Layer 9 of a small transformer language model trained on English Wikipedia (14 layers, counted from 0, width 96).
A neuron's activation on a vector x is SiLU(gate . x) times (in . x), where the dot is the dot product.

Input weights of the MLP neurons that the questions are about. A number n stands for n times 0.00098.
n8 gate: -75 -149 -118 -34 -29 65 34 53 -130 -11 -173 86 -69 4 -232 92 101 175 34 182 0 63 168 273 309 -83 122 104 82 0 -18 -43 -57 16 19 49 -37 56 224 -29 -140 103 182 -181 44 -62 -221 252 270 -46 -11 -34 210 70 22 75 22 -166 95 -147 163 -233 -4 -70 -27 305 172 -8 121 -186 117 113 -87 -12 -7 111 33 179 127 118 4 -4 137 45 -4 34 134 66 148 -14 176 45 102 -43 23 217
n47 gate: -164 -152 217 -194 7 23 8 32 -157 125 -22 32 8 -220 -120 -171 -53 -4 -8 -59 -49 41 0 -123 -72 -15 0 -155 -32 60 179 47 -46 136 -104 11 15 -312 -77 100 -100 11 94 360 -306 162 97 19 -59 209 -100 146 -91 -107 94 -72 -74 134 -66 291 -113 183 -40 -4 8 -51 234 -32 -42 -20 115 -46 -177 147 75 -56 64 -62 -94 -243 12 19 158 216 33 165 199 -21 -45 -140 11 -159 -107 -29 -42 167
n93 gate: -110 107 44 12 -63 76 97 31 103 -53 123 -12 3 -187 47 169 -68 117 -44 -168 109 -9 -23 87 -21 81 -109 -44 -93 -176 85 45 9 142 66 -146 -42 -171 66 17 -96 -257 -89 -6 -88 69 20 -27 64 6 -32 60 63 -90 -254 -57 -154 111 45 68 83 84 113 18 162 -71 0 73 -129 -9 135 -66 -136 -199 140 77 -132 -30 190 79 -37 94 -121 55 134 -72 121 -28 -103 0 57 89 117 -40 57 -57
n94 gate: -16 -157 -92 8 256 -128 49 119 47 76 24 -409 -33 159 -51 -75 -32 -69 -121 -43 72 -32 -319 -131 189 -65 116 189 -272 34 68 169 -41 101 -217 -93 -81 265 188 178 -160 -242 -50 -231 -52 -145 -28 -126 162 157 28 90 -174 -232 48 -85 99 41 -62 -116 -181 8 -47 -79 75 -23 8 9 -49 -134 224 171 -47 -68 310 52 -68 17 0 -160 -108 -29 33 166 23 147 -16 37 -28 126 -132 125 -61 -180 136 -17
n116 gate: -120 61 39 -120 -11 23 9 38 140 83 70 63 38 62 -36 -3 40 158 57 -212 -135 -48 -95 -12 -26 -141 -64 -26 87 6 0 19 75 59 -110 -60 200 -25 44 -201 -55 36 12 -77 -6 105 143 49 92 -65 39 92 69 -134 -14 -66 126 95 -6 137 -3 -63 -33 9 120 93 -117 -12 -156 -80 207 121 67 -138 -73 -51 65 85 -112 209 -97 -108 -96 -43 -66 37 114 193 79 43 -82 6 101 -212 -29 95
n151 gate: 19 66 13 16 49 -144 59 55 19 197 -349 158 -56 6 122 -76 -67 -58 -147 16 -181 -79 194 36 -211 61 72 77 -79 -7 98 18 195 -17 -68 135 61 -54 -56 -69 130 -16 -313 -40 0 -109 120 -29 66 -67 34 -98 -135 121 16 55 3 52 33 22 -29 103 -81 -43 -69 133 104 -3 -169 23 62 -162 -200 67 142 96 86 53 -20 -196 -56 -3 52 204 15 104 -106 92 -86 -15 65 -106 -75 -65 127 -152
n162 gate: -49 -240 62 -135 -107 -30 -129 -35 32 95 29 156 182 99 -4 -37 4 -59 -82 18 -18 -283 -73 -4 -148 15 -65 193 131 150 169 -106 87 -125 -68 -86 -187 63 -119 40 -19 -88 -62 14 -40 51 139 -165 -73 -57 -29 196 -161 -291 -96 -60 139 -56 11 -136 -196 217 -204 -173 -23 -71 36 -131 8 27 -94 -56 44 -98 154 59 -147 15 35 -27 -54 -38 87 28 -132 414 -90 249 30 -7 -161 100 180 4 -280 128
n170 gate: -80 -172 33 63 77 -43 -90 0 8 -277 141 101 175 86 -71 -49 -205 -63 -176 82 -83 37 -33 -158 138 55 34 -188 -56 187 -174 -4 230 -5 -21 348 -72 -221 81 -21 -9 -148 70 41 -367 -41 174 106 184 151 -245 42 177 22 -108 51 -12 207 141 56 242 223 35 82 -60 32 201 111 -153 -61 -135 110 -33 84 -82 -25 -12 107 143 98 121 -193 184 180 -290 42 216 187 33 -107 68 -263 -21 -73 136 207
n184 gate: 82 -13 -241 43 -6 -96 79 -22 -129 123 13 10 93 58 82 -16 -68 -90 -55 10 48 161 73 -195 45 -33 80 -16 84 231 -103 -31 122 -145 99 -59 -29 145 -22 67 -112 -147 -301 139 -54 -13 22 85 -114 -3 130 -82 -268 68 -139 115 128 -108 -76 -119 -45 108 -21 61 -74 44 -3 -52 59 -68 217 -157 -130 -48 240 200 71 -30 -94 -182 7 -120 -86 137 172 178 35 15 -103 25 -72 -6 -56 82 -36 38
n185 gate: -44 -237 92 -138 -148 202 364 267 96 -5 -22 92 404 -11 110 151 44 12 401 -118 196 -310 27 -168 274 -100 -79 -329 58 158 -119 -335 33 305 -61 -66 -17 -268 -336 -119 28 -308 -166 80 -76 -80 -130 249 107 126 -27 56 88 -80 -224 -127 -49 -78 -157 227 -5 387 191 342 -113 232 -81 -12 289 63 194 6 81 -46 206 22 -212 -90 210 230 -475 -146 51 298 -95 -11 48 -117 -120 -151 -95 176 11 202 78 266
n203 gate: 151 -95 -139 -93 -109 -130 3 0 175 45 -78 118 -105 0 166 -10 62 40 14 167 -41 -34 30 -38 14 -186 63 24 46 15 -196 55 -17 52 122 -62 59 -65 73 212 -97 -141 -110 -106 71 27 105 45 -87 -72 10 -281 183 -93 48 -117 118 87 -63 10 82 -124 249 7 -21 23 -107 -168 -31 -149 41 48 -124 90 -64 191 -64 -105 219 -258 -321 84 -87 -167 13 -246 -23 95 -65 23 0 140 100 163 59 -129
n224 gate: -198 -153 -87 -113 -104 -83 3 65 88 -202 0 227 -3 -130 57 140 -7 94 7 129 134 141 3 66 68 -120 -28 -34 -23 194 124 -23 124 -195 -38 160 143 84 -13 73 -234 147 165 -66 93 145 194 31 53 39 -89 48 -61 -11 -125 -10 53 -45 -52 85 24 174 -61 112 -115 199 90 -278 -158 -56 7 -17 175 -121 -37 -165 -67 14 -144 114 73 -87 10 73 46 -233 56 76 -37 -42 -49 -61 7 138 183 222
n226 gate: 79 9 -90 -61 -3 -214 -173 -55 64 20 87 -194 -80 -45 -147 -30 -88 -220 48 273 45 -9 -12 12 -3 119 -59 -106 136 71 -141 -170 -46 59 -6 -46 -85 -12 -24 24 -52 30 -142 41 -72 -127 -54 15 181 58 -9 240 107 -95 -36 31 179 15 -46 99 -109 119 -19 -207 -47 -47 54 -110 3 -148 58 0 -33 -274 -51 84 207 -50 113 59 -34 -43 37 105 -90 -9 198 -20 57 -14 76 -67 74 -76 -56 16
n231 gate: 138 210 148 6 -85 -72 152 90 3 -3 -127 -105 -75 42 167 -69 -30 -75 -58 98 115 -326 140 53 73 3 -240 -30 -20 71 -148 226 3 70 -31 -15 -165 227 -98 36 93 -27 -73 98 51 -9 9 -6 27 -102 158 46 -15 54 137 -92 132 40 118 12 27 25 -32 -19 113 29 27 75 -9 238 43 34 54 -48 105 6 -72 -221 -126 -71 16 103 -137 -83 21 -164 21 -125 -30 46 -9 6 -46 -124 -6 -13
n8 in: -22 180 -14 22 67 97 -130 -178 -102 -97 -7 -53 145 40 -104 97 -26 -148 66 79 80 -94 -211 -93 -51 261 -90 11 -3 -50 14 10 -96 99 -104 18 -48 109 -191 179 -7 -129 19 -35 90 -57 29 -103 14 28 -57 -104 -48 -156 200 -118 -100 196 272 263 -156 99 227 64 -158 -179 97 218 -4 -42 4 -63 11 -65 176 36 -76 -142 155 -37 -11 187 -280 -27 63 -266 -46 -71 -152 -62 35 -84 -325 -103 15 67
n47 in: -219 89 -137 -77 -60 -53 116 56 57 144 110 -14 127 58 -66 95 28 288 -235 -20 -24 -120 -98 -102 -48 126 156 131 -20 165 -96 -125 -14 -60 70 35 -289 0 91 -51 18 51 111 158 -48 -152 -41 112 115 -3 91 274 -104 134 55 -17 65 136 -236 30 55 -268 142 -104 61 53 -132 -158 -11 7 -129 -24 -101 22 -78 -176 -14 244 -54 -35 103 -209 32 110 -23 -63 128 -13 65 49 -176 86 91 91 88 -37
n93 in: 59 35 126 -183 63 -28 49 -161 136 123 -129 -36 91 145 156 -111 24 -18 14 50 -41 -119 -24 91 -79 -80 42 -178 -114 88 34 -33 -28 187 -87 141 41 171 363 -27 -133 71 -32 -47 284 37 17 28 -154 -118 134 45 41 -118 366 -14 -7 -52 151 -99 21 -111 -80 -96 209 26 7 -77 -160 82 222 -21 174 -184 -54 38 -102 -84 99 -18 50 -56 7 -19 0 45 74 102 -27 124 -66 233 -7 53 70 85
n94 in: 4 -127 -28 92 78 -235 -11 -64 208 -87 147 -70 -61 149 -60 0 176 252 -78 31 73 31 -86 7 -60 149 144 0 107 0 -112 -205 315 -65 50 120 -46 -70 116 -135 93 -21 11 158 -66 -52 3 -146 248 10 -141 79 -78 88 14 -64 -45 64 -76 -108 -39 -71 67 143 4 125 -42 218 -89 37 32 -50 -86 104 -7 42 59 166 11 108 240 141 213 152 -3 200 -155 121 -203 -107 109 -77 -189 -17 -241 42
n116 in: 190 -36 22 -13 25 59 -16 18 -56 45 82 77 121 227 189 -107 -93 -85 61 -66 130 -25 -9 -72 83 77 -79 3 -30 -75 -66 52 -104 91 -39 64 174 76 31 85 -3 60 20 -134 -35 87 -3 -271 -50 3 19 -101 13 17 102 113 135 6 -29 -71 124 235 -10 3 79 46 31 -17 26 0 19 -152 -94 88 76 38 35 -10 215 3 -191 -39 33 84 -250 -357 134 -178 219 -30 105 90 -275 -9 29 -14
n151 in: 95 -32 -244 -35 231 285 -78 -80 -13 -33 189 237 153 -3 -176 58 -21 7 17 51 231 48 -163 53 -10 98 43 59 -46 -89 -3 -26 120 -125 364 -133 10 242 115 38 4 178 4 85 -195 78 -127 -28 116 56 10 -21 123 116 0 42 -48 -32 -128 -40 191 -126 147 141 18 -60 150 15 -102 11 -53 176 17 48 -130 -149 -21 -7 25 71 186 146 -68 -49 -10 -137 -17 78 3 7 -100 -3 49 239 -21 -176
n162 in: 14 249 123 18 -27 142 -232 -133 -62 10 7 86 80 -4 -23 39 -25 -65 28 -157 -120 116 153 91 -11 -65 -29 -7 163 -193 28 136 72 -225 11 18 -36 167 -83 63 -87 -18 37 -62 84 -69 -4 133 -199 -193 104 -18 11 -48 -124 -43 74 72 -134 -219 -138 323 -256 129 -7 137 0 -84 -65 -56 -112 -43 -63 -169 179 -32 -28 7 -33 -124 -92 -317 15 7 -360 65 97 -33 -42 -206 134 -14 86 -24 -4 -31
n170 in: 38 -95 41 34 -40 -74 -133 49 -10 65 139 -7 224 13 0 27 -151 216 17 114 34 109 -124 66 106 -152 98 51 134 -84 -122 124 31 -335 -118 96 65 -92 93 -67 -174 165 64 -93 -344 67 -71 -38 40 3 -107 56 -21 -11 -218 -59 -152 59 0 -105 171 10 -33 213 -46 132 128 212 -163 -18 -111 211 -164 18 54 17 7 67 0 28 -18 -14 -3 115 -92 83 260 35 99 88 -36 -21 -177 -199 52 26
n184 in: -49 131 -39 109 -22 30 27 100 16 -99 32 34 191 -58 -21 -119 46 -182 82 -19 -179 26 -298 -90 101 -63 70 10 59 0 78 140 196 11 46 158 -244 -52 38 -222 -70 132 -140 16 -110 41 -104 -17 -61 -112 -70 -126 -69 55 -82 125 -29 -252 13 -82 85 -148 -3 160 189 -41 93 -38 196 -68 109 -129 16 -179 55 49 -78 -141 -51 -7 101 67 3 -40 -148 -30 -10 27 -140 90 -205 49 -70 197 -180 -71
n185 in: -20 -21 121 8 86 -46 41 178 -12 -38 -44 -43 125 -88 -9 204 53 56 297 -12 -60 -133 -8 224 158 -242 -358 89 58 -73 -56 -70 124 150 -132 81 139 12 4 0 136 -304 97 269 -128 -32 44 115 95 166 20 -21 61 -76 -122 -188 -168 41 120 51 77 -12 26 207 17 199 -24 9 247 -25 222 -111 8 -86 -212 166 -97 -221 -55 178 -209 46 71 175 59 -74 -329 38 -153 27 -31 12 -8 300 265 -53
n203 in: 112 -76 -233 -68 32 31 127 -90 114 60 90 138 31 -96 199 -96 158 -212 -67 -46 -204 93 -43 -17 -141 -71 -207 -108 -93 -47 160 19 -79 59 -10 10 -7 44 43 0 -3 -66 -60 -49 -173 112 37 -255 16 -6 109 -270 156 -211 54 -95 36 34 -96 -10 -40 -231 -78 -157 -38 16 10 68 3 53 -41 -37 135 149 27 -3 -97 135 -160 -148 104 59 14 66 -52 178 -236 94 70 201 -10 7 177 -167 -41 -174
n224 in: 152 -6 71 25 -39 -19 70 39 189 -71 -28 0 -87 68 116 43 3 -148 -123 89 -53 -96 105 -118 16 -35 -19 -85 -24 43 -155 -15 51 38 -118 202 142 47 3 -151 221 34 144 -18 43 21 -78 -13 -80 132 -46 -105 -85 0 103 -67 22 -286 -64 208 122 174 -93 199 104 66 28 -33 -334 -42 -121 -16 -111 -202 -6 78 -22 -71 23 -58 -6 -125 39 62 -103 -115 80 -67 -103 -77 24 -141 153 -79 195 24
n226 in: -101 -38 -92 7 -77 72 -187 -76 145 91 -86 209 170 164 7 -72 -83 100 -63 -72 294 -40 -29 -78 183 -168 -10 -53 25 46 145 -165 17 -83 115 -297 -117 -80 61 164 -41 43 87 68 -59 -88 46 208 26 -121 -78 132 37 -70 -17 97 49 -88 -183 112 173 -94 60 31 17 -157 88 114 -51 -76 54 37 -68 130 16 66 -129 85 62 54 -3 89 27 137 -141 159 52 146 -76 -265 83 -53 57 -55 132 133
n231 in: -77 30 101 -63 28 -228 41 185 124 -28 -333 -46 93 -58 50 -4 40 -51 0 182 -330 25 50 253 29 114 -26 -77 -296 -89 126 77 -71 4 63 -169 -37 135 -7 -4 37 -90 -95 -57 -144 -39 -246 -129 -7 -118 -246 -256 -48 8 102 70 58 178 45 70 -160 155 100 -83 -38 193 -32 70 -56 34 140 52 -96 85 68 47 -62 -180 -144 -86 139 75 -4 -178 25 137 -18 82 -94 -76 271 -69 96 35 -34 -79

Each question shows a token from some text and the vector x that enters the MLP there. A number n stands for n times 0.01.

"with ": -65 -16 -39 -103 -29 89 53 10 -60 -89 -6 -11 -25 92 -31 -198 -38 -7 -83 108 3 -18 -27 -81 -88 312 118 17 -14 -139 -117 -32 -204 -22 -89 -23 87 27 119 -82 -202 14 3 -4 8 -33 22 -29 -22 55 -34 60 -134 1 -2 -62 50 -26 63 -93 -51 -29 58 87 40 11 66 -98 -40 10 -158 27 -22 58 72 14 55 -88 -47 -37 37 -131 -5 58 21 81 114 49 -30 21 -97 2 12 80 -108 136
Which of these neurons fires most? n47

"1 ": 72 -39 132 31 -29 81 182 -1 -83 -49 5 36 -43 -94 -62 -38 31 9 -116 40 -76 33 59 13 -41 204 124 0 19 22 10 -16 14 -139 -120 -88 -89 27 -1 -68 -280 86 -51 -50 82 148 -98 63 -23 76 -157 0 -156 70 97 3 16 -115 85 -1 55 -18 26 99 36 -69 -3 -4 43 -19 -89 -30 82 0 -16 -31 100 -76 -94 206 40 -45 -28 28 39 13 -1 55 40 -52 -99 20 -26 137 128 53
Which of these neurons fires most? n203

"Alexand": 44 116 25 -33 -47 61 96 3 -73 10 123 -51 -110 -264 -87 2 26 74 47 -62 -130 -72 -53 120 -43 126 18 -59 6 -75 -150 13 -85 50 -120 -46 86 154 -115 -142 -72 153 36 -32 111 66 29 18 -113 44 10 -6 -148 90 -28 -15 12 -19 14 -101 9 -21 -21 21 -44 3 -88 206 24 28 92 48 68 134 128 -49 135 101 6 4 -5 -18 -2 -5 -5 -90 -130 -127 124 -107 -108 -115 41 -26 -85 133
Which of these neurons fires most? n226

"career": 66 124 -45 -109 -7 208 -1 14 5 19 14 -27 -70 73 82 95 118 -8 -10 6 -28 -31 2 39 42 -23 53 -33 17 -71 -116 52 -152 -125 -99 39 64 111 69 -68 -159 41 -109 -109 -20 12 95 3 14 76 -96 -98 -12 -94 79 -87 11 7 41 -40 -41 -191 98 177 -107 -38 -5 -25 76 -90 158 -83 80 126 94 4 -70 -162 -33 -136 39 -30 -37 -84 150 39 21 -112 41 -72 -2 -112 141 54 -66 65
The most active neuron and its activation: n203, at about 1.6

"\n\n": -17 -71 24 -143 -122 -4 107 -77 29 78 8 -58 -73 254 1 1 -56 -21 -110 41 32 -29 6 -81 32 245 14 -29 36 -158 -63 -122 -73 -140 -28 -63 5 31 -17 -30 -79 33 -195 -32 72 -117 18 13 -11 39 -80 -38 -116 64 -62 -94 7 39 100 -137 -138 3 25 58 -99 90 115 -155 -8 -39 2 31 27 97 73 105 119 -201 -61 13 23 -58 -52 88 60 49 46 -30 60 -108 -44 -40 83 71 3 103
Which of these neurons fires most? n162

"6": 9 153 41 -8 42 165 35 47 80 -25 -108 -32 -52 -16 -8 106 -17 -87 -85 43 -2 3 2 67 -12 -51 135 -16 -1 -130 61 62 -74 -13 -136 -22 -67 134 55 -6 -236 3 -16 -61 124 39 -31 -37 -13 118 -124 18 -117 67 -126 -84 -95 -71 252 -5 -96 -29 97 76 56 61 32 -143 35 -157 12 -124 35 29 44 14 28 -58 -70 -119 45 99 98 -3 43 -73 -36 -43 -83 60 -43 -83 60 91 -109 61
The most active neuron and its activation: n8, at about 0.61

".": 91 -34 191 -56 134 178 86 -9 44 30 -28 -71 13 11 -13 143 -27 -31 -228 66 130 39 -28 -67 65 -37 102 -37 -9 -196 180 30 30 -135 36 70 55 158 55 1 -70 -86 -77 -90 14 46 -24 64 -68 -5 77 -8 -43 48 25 -58 -43 -73 62 -98 -55 86 47 83 -10 27 25 27 -47 -62 -52 -65 72 -7 60 -18 47 -134 -110 -71 93 41 -65 20 -6 -141 37 -120 -8 -5 -153 -64 79 86 -47 34
The most active neuron and its activation: n224, at about 0.82

"was ": 33 -39 74 -70 -31 -21 121 -60 -36 118 -138 1 -22 22 3 -6 -10 -6 -18 47 -24 12 112 -170 -33 243 232 22 61 -17 -16 -2 -118 -97 -196 -23 77 49 95 -56 -97 126 4 3 115 -124 43 55 20 20 -93 -99 -76 -27 -65 -88 13 66 44 -39 -108 -18 -92 35 -90 8 64 -82 -74 -65 -111 -19 92 36 80 102 90 -181 -3 -92 30 -96 51 76 3 44 93 25 55 98 -131 69 47 39 -187 25
Which two neurons fire most, strongest first? n162, n185

"starting ": -7 53 117 -78 -10 79 55 47 14 -53 20 88 -3 -96 -16 -69 124 30 -48 -1 26 60 54 -105 -32 188 223 -49 -81 -46 22 66 -126 -146 -81 -23 -63 54 132 20 -198 158 -34 98 -44 -24 32 26 -42 -30 -133 42 -49 173 -27 -91 -85 -17 101 27 -97 -85 26 127 139 -32 38 32 -41 -62 -155 4 43 63 -4 -48 179 -130 -83 41 -69 -30 -154 0 -42 33 113 11 79 -38 -38 -41 36 70 -136 -2
Which two neurons fire most, strongest first? n47, n185

"4": 33 128 76 -57 16 223 16 24 73 16 65 -20 -58 -23 58 48 -60 -108 -43 41 -25 -44 -23 12 -6 -57 88 -12 -30 -121 -26 28 12 -93 -128 -65 -107 108 79 9 -217 -35 1 -90 182 -37 -46 -18 26 135 -155 22 -132 14 -60 -63 -100 -77 235 48 -109 -58 138 69 21 45 43 14 35 -47 9 -88 50 51 99 -69 -18 -69 -53 -90 32 28 101 -25 112 -69 -5 -108 -128 112 -22 -12 74 131 -52 16
The most active neuron and its activation: n93, at about 0.57

"operation ": -21 2 122 -27 -40 262 26 -32 99 64 -8 -48 -43 -59 119 40 93 158 14 55 -67 98 10 -56 -38 240 -28 -56 -12 -54 -57 103 -71 -210 -17 68 -105 -4 10 25 -194 102 -92 53 58 59 90 -24 -21 -10 -135 -122 -67 -100 3 -4 49 -85 -37 -49 -14 5 37 24 -51 7 -69 -91 34 34 -134 -28 115 128 21 -29 31 -13 -42 -118 54 -106 23 1 6 -58 -38 43 41 63 43 -22 97 70 -242 54
Which two neurons fire most, strongest first? n162, n185

"Tues": -17 15 32 -26 -81 87 140 13 -34 19 44 186 -70 -112 3 -30 135 26 -100 38 -89 16 23 67 10 192 128 -36 -132 -14 31 -9 -120 -50 3 99 -124 14 32 -115 -251 38 41 -29 45 81 -37 98 -81 9 -67 -90 -25 128 -23 -34 -48 -111 160 75 -79 -130 55 103 -14 14 -44 141 -48 99 6 35 52 117 89 -42 8 -62 -40 102 -27 23 22 -98 46 -63 -130 44 80 31 -108 -10 -26 45 -65 202
Which of these neurons fires most? n8

"at ": 98 -77 34 -121 -6 112 12 -73 68 16 105 132 -13 20 -16 -62 -61 -22 -47 -13 -20 -90 -56 -82 -160 257 -8 63 -37 -37 -72 171 -240 36 -151 -123 24 19 48 -31 -126 -15 91 -67 53 1 54 31 -130 40 -91 -30 -189 -29 -23 -58 -32 -46 24 2 -29 -133 53 109 -7 26 51 14 4 87 1 -67 -7 14 151 66 18 -44 96 29 -9 -21 5 5 107 52 142 -14 -9 -38 -83 8 98 13 -96 16
Which of these neurons fires most? n93

"r": -42 46 98 -53 -6 125 156 193 -52 26 -55 -18 13 -76 54 136 -31 -8 -178 -74 41 -40 -30 -5 69 -26 -23 -176 63 -129 -6 73 78 19 -66 18 264 126 -48 -21 -32 131 19 -2 22 74 -13 -11 -81 -48 97 57 -101 60 28 -35 17 67 -20 12 25 36 59 6 125 78 -172 56 7 20 68 -39 10 13 51 -16 76 -55 -102 -34 208 -10 -59 -83 108 -18 -101 -3 140 139 -73 139 75 42 -70 -109
The most active neuron and its activation: n231, at about 1

", ": -61 -17 29 -86 -17 35 152 -132 77 33 -3 -124 -25 91 -49 -81 26 -29 -79 -2 26 27 -16 -175 -95 328 9 36 -40 -165 -59 -54 -33 -105 25 -37 -45 53 27 52 -182 74 -33 7 83 -18 39 -11 10 15 -75 -10 -146 -1 -11 -17 78 -16 143 -36 -78 -41 167 78 -28 84 96 -32 -63 -53 -113 -5 41 -42 81 16 30 -119 -3 -86 11 -27 131 47 3 37 97 -102 -58 -20 -67 4 73 16 -135 43
The three highest activations, in order: n94, n185, n47

"Romania": -15 88 62 -100 -39 101 77 220 -173 82 24 -74 -95 -78 13 53 -51 -54 -69 -71 1 -71 53 99 -57 67 20 -213 -2 -118 -10 155 -35 -52 -62 42 72 138 -106 26 -111 118 -62 -23 87 138 0 -8 -39 44 -171 4 -158 60 87 86 -48 31 79 -98 7 -142 -28 41 13 40 -7 136 -15 37 -6 -11 54 158 79 -17 -40 -37 17 -74 28 -69 -26 10 19 -17 -120 -186 25 52 -149 -131 87 78 70 74
Which two neurons fire most, strongest first? n231, n226

"qu": 35 -35 102 -67 74 20 15 168 -141 -116 160 127 -82 5 12 -71 -28 -106 4 -86 -20 -4 21 -63 -54 92 -49 50 199 41 -83 80 9 -48 6 79 55 34 -15 -52 -119 60 -138 -101 145 97 -21 -4 8 43 68 22 15 206 -34 -22 -68 144 61 -80 3 114 74 203 -13 -69 -55 160 -43 88 82 92 71 -38 13 -99 36 -24 9 -10 141 1 -70 -65 131 -11 -18 -58 -75 122 3 120 153 -22 -59 -9
Which of these neurons fires most? n226

"Royal ": 56 -65 113 -41 -64 196 31 71 27 -4 -6 0 -23 -72 120 123 -34 30 11 -39 20 136 -54 -56 -75 328 -52 -131 33 -69 5 107 14 30 -121 -24 137 33 36 -3 -131 129 -146 -42 13 8 5 41 101 -35 -80 -78 -117 -118 69 -38 59 -13 45 -53 -65 58 101 94 26 -55 -151 -2 6 65 30 -45 -96 -52 17 48 24 8 -90 -71 -23 -2 54 44 70 -47 63 29 24 58 -188 74 43 64 -18 -62
The most active neuron and its activation: n93, at about 0.66

"throw ": 70 8 121 -34 -148 22 7 7 -88 -102 90 10 78 4 89 54 68 74 -4 75 -111 16 20 -109 -53 259 196 -11 -96 -146 -21 26 -155 -50 -89 51 13 -6 101 -237 -108 123 68 -110 -69 0 -57 -92 42 70 -62 -69 -38 61 -22 48 24 11 27 -113 -39 -57 53 32 -65 39 94 153 -31 0 -177 38 -22 -79 14 -82 112 -16 -25 13 75 -41 6 -48 29 159 73 -88 -27 83 -1 -87 -30 37 -113 65
Which of these neurons fires most? n170

"under ": -134 -55 22 -20 13 237 -9 -42 -42 -11 -33 -83 -67 29 157 -71 -56 101 -106 181 -55 76 -38 -141 -126 180 42 -84 8 -82 -75 81 -158 -72 -82 -101 93 22 20 -8 -154 15 7 -15 105 -88 -20 15 27 29 -88 72 -2 -87 96 -55 -2 -34 68 -77 -128 7 93 74 -36 36 37 15 30 20 -85 -8 -11 -18 33 -64 -29 65 17 -99 -4 -76 -79 66 75 -16 151 162 27 83 -99 5 43 79 -186 83
The most active neuron and its activation: n185, at about 0.87

"c": 96 -86 84 24 -7 113 -35 232 5 -38 128 -87 -40 -120 -11 -5 -67 -49 -37 -35 49 -41 21 -84 -113 -19 -64 20 162 -103 -22 51 65 42 7 24 246 122 -84 15 -154 47 104 -103 87 3 -16 -4 -81 32 73 49 14 -38 40 -51 42 160 -9 -61 -73 96 -46 -11 80 16 -116 110 -21 67 102 14 101 -19 44 -121 104 -17 14 -28 250 30 -8 -60 54 -95 4 -45 94 53 -48 140 139 8 -65 -116
Which of these neurons fires most? n116

"and ": -72 -33 -7 -138 4 49 9 -10 -12 14 -116 -170 6 40 -58 74 46 65 -43 108 7 70 -33 -138 -31 297 173 56 1 -69 -46 -69 -11 -24 -33 76 73 -36 59 14 -196 110 43 -9 90 -46 86 -4 63 30 -163 35 -75 46 -39 -43 113 -59 52 -14 -66 -87 75 78 99 -30 -5 54 14 -8 -39 13 77 17 25 13 23 -124 -25 -183 -2 -80 121 57 7 124 103 -44 13 61 -112 49 170 48 -169 60
The most active neuron and its activation: n94, at about 1.6

"\n": -45 -72 -18 -138 -110 39 83 -81 25 87 45 -29 -35 210 29 -30 -25 14 -104 -1 10 0 -50 -91 59 282 -47 38 49 -173 -45 -137 -123 -96 -32 -137 22 16 -79 63 -193 -6 -147 -78 66 -44 75 20 -54 35 -92 -22 -107 27 -56 -88 -16 -2 69 -143 -56 -39 13 45 -36 59 106 -139 -10 -11 -30 35 28 100 124 49 62 -103 -32 14 -1 79 -6 106 57 81 93 -30 34 -51 -47 -12 123 84 -39 55
The most active neuron and its activation: n162, at about 0.46

"until ": 4 -48 18 -33 -19 104 34 -16 -86 -26 -66 -29 -36 62 5 -143 -29 -51 -95 127 51 115 -58 -111 -58 220 149 70 -46 -83 -46 -43 -150 -111 -77 -82 47 0 73 69 -226 104 57 -21 17 -47 8 -61 -9 46 -110 -14 -28 264 -68 -71 -59 -102 93 -79 -8 -86 130 130 19 -54 -86 -1 -52 -48 -100 10 111 -1 -43 7 36 -170 -57 -43 -59 -8 -15 -8 11 37 137 7 -19 -16 -53 -133 83 44 -53 88
The most active neuron and its activation: n185, at about 0.6

"er ": 5 61 12 -37 -39 79 30 27 0 -102 98 -23 -8 -128 31 167 -24 -25 -14 30 63 -23 28 -179 1 336 -165 -24 139 -158 -26 61 18 -75 -30 66 121 79 47 20 -56 32 -99 -44 92 45 33 19 92 26 -9 -16 -38 -56 9 -18 83 38 55 -66 -70 36 88 78 -51 54 -8 50 -110 -60 -69 -26 103 -93 1 55 23 -146 -75 39 5 -78 2 82 102 -93 -13 -163 148 86 -54 88 96 56 -55 23
Which of these neurons fires most? n224

"201": -11 -69 62 -30 -54 145 147 77 -9 -43 71 0 -15 -28 3 3 14 -16 -5 24 -49 -71 4 -29 46 -23 118 -13 -81 -34 -105 28 -56 -39 -88 17 60 22 103 -9 -184 80 -62 -33 77 179 10 66 2 10 -167 -27 -111 125 61 -66 -73 42 213 -17 -108 -5 80 150 -26 -21 -16 25 62 76 -137 -58 94 167 0 -147 49 -136 -68 -110 -121 -90 37 34 30 -124 50 6 -108 130 111 -20 201 45 163 -39
Which of these neurons fires most? n224

"to ": -31 40 -67 -68 -38 189 186 -28 -151 59 122 -39 -74 -5 -78 -85 -56 -3 -25 42 -36 33 -24 -202 -88 250 259 -51 -7 -77 -23 51 -113 -101 -32 -41 -78 -49 135 -25 -92 93 65 53 -36 -123 -59 -62 25 12 -65 -59 -125 64 -13 -22 -49 21 -8 -111 -37 -66 0 63 -129 -26 -109 -92 -45 -66 -83 -27 60 109 11 -47 90 22 15 -35 32 88 -54 72 -27 61 23 -107 -1 77 -18 -22 61 5 -61 187
Which of these neurons fires most? n47

"Id": 93 -59 8 -4 47 153 147 -10 -26 29 83 45 -125 -121 -94 71 -22 42 -35 74 26 -57 -77 118 -71 193 -22 -91 46 -36 -52 14 -7 126 -67 47 113 96 -59 -130 -123 211 -95 -75 72 123 -78 20 -193 -95 61 -54 40 70 34 -40 -60 22 12 -75 9 -117 37 56 -152 -48 -50 49 -43 106 82 6 -31 -18 7 -76 47 -28 34 55 39 5 -72 -64 -39 -75 -175 -83 89 157 -110 -25 87 53 -167 -7
Which of these neurons fires most? n226

"securing ": 24 134 55 -16 -29 4 39 -29 -18 -64 68 25 109 68 113 6 -32 47 28 15 -52 134 10 -172 -26 296 181 -9 -90 -98 -83 49 -154 -69 -43 49 72 42 137 -157 -144 178 -119 -12 4 -36 42 -29 -58 7 -80 -33 -45 41 12 40 90 34 100 -111 -5 -20 38 123 49 -13 138 1 -12 -2 -187 -58 -12 -29 21 4 12 -29 -33 -74 118 -94 -42 -35 28 80 45 19 30 62 -10 -42 -87 16 -123 115
Which of these neurons fires most? n170

"weight ": 41 23 99 -88 87 90 24 107 -125 -22 -1 -74 -56 -74 62 87 9 37 -7 55 -139 -9 -132 -140 59 161 -44 -6 52 -107 -110 -5 -138 22 16 46 -55 147 33 -139 -11 -58 -248 -97 11 18 83 -47 137 -16 51 -137 -10 -78 -64 62 -72 -87 28 -62 -41 -173 6 118 100 -76 -35 -9 35 -177 -75 -24 -76 73 -51 23 109 -37 -47 29 101 -179 68 8 127 -69 -32 -63 33 4 -16 13 3 11 -77 115
The most active neuron and its activation: n184, at about 0.65